Layer 13 of a small transformer language model trained on English Wikipedia (16 layers, counted from 0, width 96).
A neuron adds its activation times its output weights to the MLP's output. To switch it off is to set its activation to zero at one token and run the rest of the model.

Output weights of the MLP neurons that the questions are about. A number n stands for (n - 500) times 0.00036.
n15: 565 391 331 747 627 504 653 495 336 507 438 387 483 462 688 436 230 335 395 600 472 362 683 506 432 424 579 413 532 666 383 532 688 206 399 355 333 672 590 439 202 498 411 491 526 570 629 781 620 600 412 685 538 436 545 464 629 407 471 630 416 604 453 428 481 499 484 168 394 394 456 618 224 525 645 627 436 623 555 580 677 598 486 511 442 726 477 401 557 612 390 644 328 722 536 355
n17: 333 631 320 437 698 597 491 421 346 498 559 527 341 554 506 253 649 556 499 518 580 686 429 571 574 614 315 548 382 546 482 476 387 533 475 450 420 347 578 710 348 474 767 703 540 203 894 389 317 382 468 413 398 661 454 597 417 447 458 582 484 611 716 600 549 419 494 691 390 366 334 511 365 430 478 560 596 454 543 311 561 590 648 578 428 544 558 460 223 538 484 367 576 453 624 359
n58: 259 461 566 260 577 609 414 548 433 615 535 457 381 424 575 572 586 709 437 711 522 302 506 370 590 599 466 432 438 542 641 581 518 464 628 455 519 613 325 504 567 674 382 526 665 578 354 546 697 552 224 331 489 309 407 344 644 796 506 522 442 529 615 555 734 539 645 692 384 352 224 417 627 503 557 548 495 572 668 568 257 650 532 630 516 272 205 561 456 564 582 860 566 417 276 589
n67: 443 613 619 360 451 386 356 365 305 485 406 505 560 749 598 602 416 582 226 627 470 451 527 696 533 497 538 495 615 434 368 761 336 249 479 510 504 669 289 547 364 543 464 295 440 518 678 495 509 517 562 691 370 685 420 471 455 451 287 442 644 518 408 563 661 453 521 326 367 659 550 571 309 277 605 408 329 628 218 340 329 515 199 446 697 843 640 323 514 560 743 400 443 526 606 455
n69: 482 375 408 689 412 450 462 544 455 352 692 448 468 477 435 514 352 630 353 372 418 322 426 457 398 566 532 524 478 396 541 280 537 338 461 675 595 227 693 396 162 479 499 543 506 500 311 533 649 279 605 585 434 511 428 287 619 355 435 386 499 376 531 434 538 480 427 596 466 574 708 425 366 506 585 413 328 536 538 349 687 533 626 577 425 550 417 515 442 784 236 519 479 689 732 816
n124: 485 548 361 421 392 574 477 386 666 528 435 400 608 575 535 505 427 459 857 411 776 584 442 391 174 591 342 520 245 378 481 329 475 561 438 575 641 544 411 419 472 464 694 757 268 816 670 628 655 453 780 536 793 289 421 314 257 377 652 313 335 630 505 558 452 540 468 461 470 467 423 522 371 606 476 552 618 570 432 446 369 346 431 536 502 500 317 448 378 503 476 472 693 464 547 570
n168: 449 395 607 455 471 470 610 452 549 547 601 748 383 338 599 407 520 442 499 566 603 308 516 714 642 490 491 564 524 801 430 301 662 29 450 554 457 496 339 609 750 294 420 417 490 323 577 502 427 739 520 471 423 425 455 409 364 372 420 571 487 513 404 511 540 403 594 642 587 380 502 380 487 436 427 406 479 419 429 563 511 415 355 500 397 605 309 517 360 664 470 627 404 509 397 524
n208: 553 659 603 379 617 636 567 408 441 560 407 608 284 636 491 381 515 434 457 671 526 579 352 703 469 453 193 439 289 803 610 380 689 806 212 447 627 711 537 469 720 591 529 372 512 271 427 406 613 475 478 492 529 514 412 443 336 617 455 720 468 526 551 401 319 622 642 554 478 535 465 443 525 639 677 391 182 515 332 226 411 387 498 586 733 611 645 484 665 408 263 433 446 408 345 613
n227: 490 504 429 470 244 246 558 319 300 349 546 583 477 754 616 537 562 444 539 594 682 511 437 433 455 520 516 538 458 524 625 537 366 524 490 478 500 116 544 508 920 556 608 625 414 671 618 569 317 514 650 517 608 490 441 549 584 508 455 391 555 342 404 505 760 536 510 599 343 471 574 451 556 739 492 776 464 813 632 418 602 520 446 491 353 590 553 514 372 495 755 361 573 537 499 675
n255: 635 404 480 401 668 542 406 479 460 542 493 458 314 561 428 499 343 498 342 328 509 481 359 625 254 608 465 265 489 314 547 640 591 447 434 428 372 373 687 383 392 542 399 390 691 488 626 218 690 318 658 492 402 566 479 528 686 536 589 524 216 157 443 422 440 630 673 481 381 464 598 373 492 683 304 507 706 638 576 465 586 470 653 522 335 491 527 426 535 423 477 379 652 416 501 543

Each question names a token from some text and the token that comes next. It shows the activations a of the neurons there, in the order above. A number n stands for (n - 500) times 0.12.

Then comes g, the gradient of the next token's log-probability with respect to the MLP's output, scaled to length 1. A neuron's effect is roughly proportional to its activation times (output weights . g). A number n stands for (n - 500) times 0.00087.

"t", then "'"
a: 504 485 512 501 587 502 489 503 354 504
g: 592 673 254 437 378 440 458 655 381 646 464 562 502 382 459 708 330 888 552 684 378 470 529 779 641 463 484 599 551 465 527 488 446 601 486 744 628 526 466 596 379 610 710 385 445 313 522 426 715 511 478 450 470 463 480 505 365 758 629 629 485 436 527 384 575 475 344 571 684 523 363 509 787 642 514 423 525 572 428 530 439 370 527 509 370 497 498 521 483 407 558 559 639 471 535 341
Which neuron, switched off, lowers the next token's probability most? n227

" in", then "form"
a: 495 505 493 499 501 502 491 511 498 563
g: 539 514 474 534 402 596 528 443 746 539 529 368 400 493 630 653 623 569 652 463 366 427 792 398 523 452 581 535 569 454 462 616 624 515 395 461 524 622 403 497 580 661 532 642 340 487 523 556 340 743 454 165 428 607 406 445 643 661 349 350 623 538 346 588 501 451 390 536 801 297 491 484 450 581 543 596 606 281 663 635 441 446 592 662 456 662 490 615 534 538 490 502 286 456 533 745
Which neuron, switched off, raises the next token's probability most? n255

" the", then " Lo"
a: 500 460 488 499 494 500 498 503 475 564
g: 621 480 642 349 467 557 685 483 593 402 221 581 715 465 559 470 433 379 462 324 604 351 346 367 416 608 579 608 572 399 419 605 591 397 325 496 502 544 393 577 614 574 381 269 735 474 603 460 548 440 561 623 471 602 445 612 575 493 595 488 458 415 514 610 554 581 380 498 505 471 775 341 257 317 305 713 631 687 668 480 546 649 707 405 574 510 579 431 511 344 567 602 546 408 308 503
Which two neurons, each switched off alone, lower its probability most, in order? n255, n17

"BC", then " Li"
a: 507 500 500 358 563 504 499 461 503 515
g: 440 401 531 469 525 575 688 545 803 258 536 484 408 669 658 483 423 456 512 304 416 565 266 496 491 540 465 506 352 456 360 255 601 491 344 400 379 437 584 431 429 569 590 688 664 447 573 487 421 497 533 508 500 821 454 396 345 542 597 518 464 531 343 545 642 637 598 439 434 631 490 438 441 500 713 491 482 855 698 475 494 592 566 523 419 435 472 600 534 345 540 546 390 311 379 257
Which neuron, switched off, lowers the next token's probability most? n67

"s", then " were"
a: 504 502 498 503 573 533 500 520 552 496
g: 451 312 473 490 222 296 459 713 556 355 589 742 396 489 397 320 409 439 489 327 486 535 390 541 726 427 461 838 467 616 470 560 439 500 722 549 364 491 576 397 667 472 499 515 508 548 567 335 669 526 632 413 310 535 387 403 476 532 359 366 425 626 435 479 559 333 386 374 328 499 533 568 409 679 298 582 418 716 598 341 510 454 440 693 471 504 613 503 515 549 606 538 475 383 547 676
Which two neurons, each switched off alone, lower its probability most, in order? n227, n69

"ho", then "us"
a: 486 513 497 501 498 512 435 470 492 499
g: 681 623 382 458 431 346 592 459 457 778 573 392 436 416 171 531 639 598 596 485 556 286 525 399 656 636 353 518 513 463 438 542 638 271 435 565 427 479 393 571 496 642 307 477 582 497 524 458 429 445 571 335 508 168 515 498 613 537 573 556 519 512 488 491 684 360 662 718 676 389 478 513 484 530 590 536 619 465 546 683 248 473 347 309 630 443 355 412 460 655 461 571 622 373 408 391
Which neuron, switched off, raises the next token's probability most? n168

" co", then "d"
a: 744 504 497 507 499 500 489 429 498 501
g: 666 294 709 668 593 439 536 333 604 631 461 226 438 562 525 269 498 369 632 641 524 338 591 547 439 479 576 273 385 441 542 584 557 560 649 697 567 442 346 623 352 550 381 346 495 519 545 573 626 498 641 425 542 654 516 468 476 503 386 448 357 637 537 274 214 504 674 601 337 552 588 453 365 550 501 349 382 723 578 371 483 511 588 645 668 418 576 547 379 589 342 438 391 468 467 443
Which neuron, switched off, lowers the next token's probability most? n15

" the", then "se"
a: 499 473 489 500 484 500 496 501 478 593
g: 554 674 329 410 570 579 333 465 532 592 578 290 576 587 430 345 537 453 432 609 439 742 783 659 488 454 658 628 520 569 578 549 519 507 388 494 334 563 511 268 495 471 320 504 396 431 567 625 549 599 408 757 692 580 468 585 519 441 410 509 435 668 406 707 436 296 427 547 638 283 673 596 308 383 320 582 572 550 592 432 551 537 474 486 669 430 420 462 534 501 256 594 368 699 556 628
Which neuron, switched off, lowers the next token's probability most? n227

"g", then "ment"
a: 479 501 518 501 487 508 257 500 506 504
g: 442 399 440 513 622 414 488 636 600 551 530 276 585 444 586 406 488 771 439 278 599 500 408 720 413 525 606 359 401 627 714 441 318 343 360 542 461 571 503 541 727 548 541 459 627 555 402 352 471 469 483 366 540 591 387 465 626 831 554 496 573 608 490 593 470 563 409 654 721 597 526 373 574 516 384 408 471 414 454 443 740 593 575 399 504 560 601 225 404 728 619 550 648 529 287 545
Which neuron, switched off, raises the next token's probability most? n168

" be", then " "
a: 491 559 500 501 439 694 500 507 498 512
g: 390 362 449 543 434 663 580 540 410 309 383 443 373 575 611 567 329 554 639 521 342 472 442 510 398 588 596 333 360 701 589 397 710 435 508 476 435 397 310 834 356 473 472 505 389 777 469 519 557 471 546 607 385 340 565 658 419 564 425 354 452 593 433 455 555 525 601 344 556 603 359 496 471 521 374 311 335 605 522 483 522 561 356 314 342 594 600 363 542 696 303 603 710 571 424 308
Which neuron, switched off, lowers the next token's probability most? n124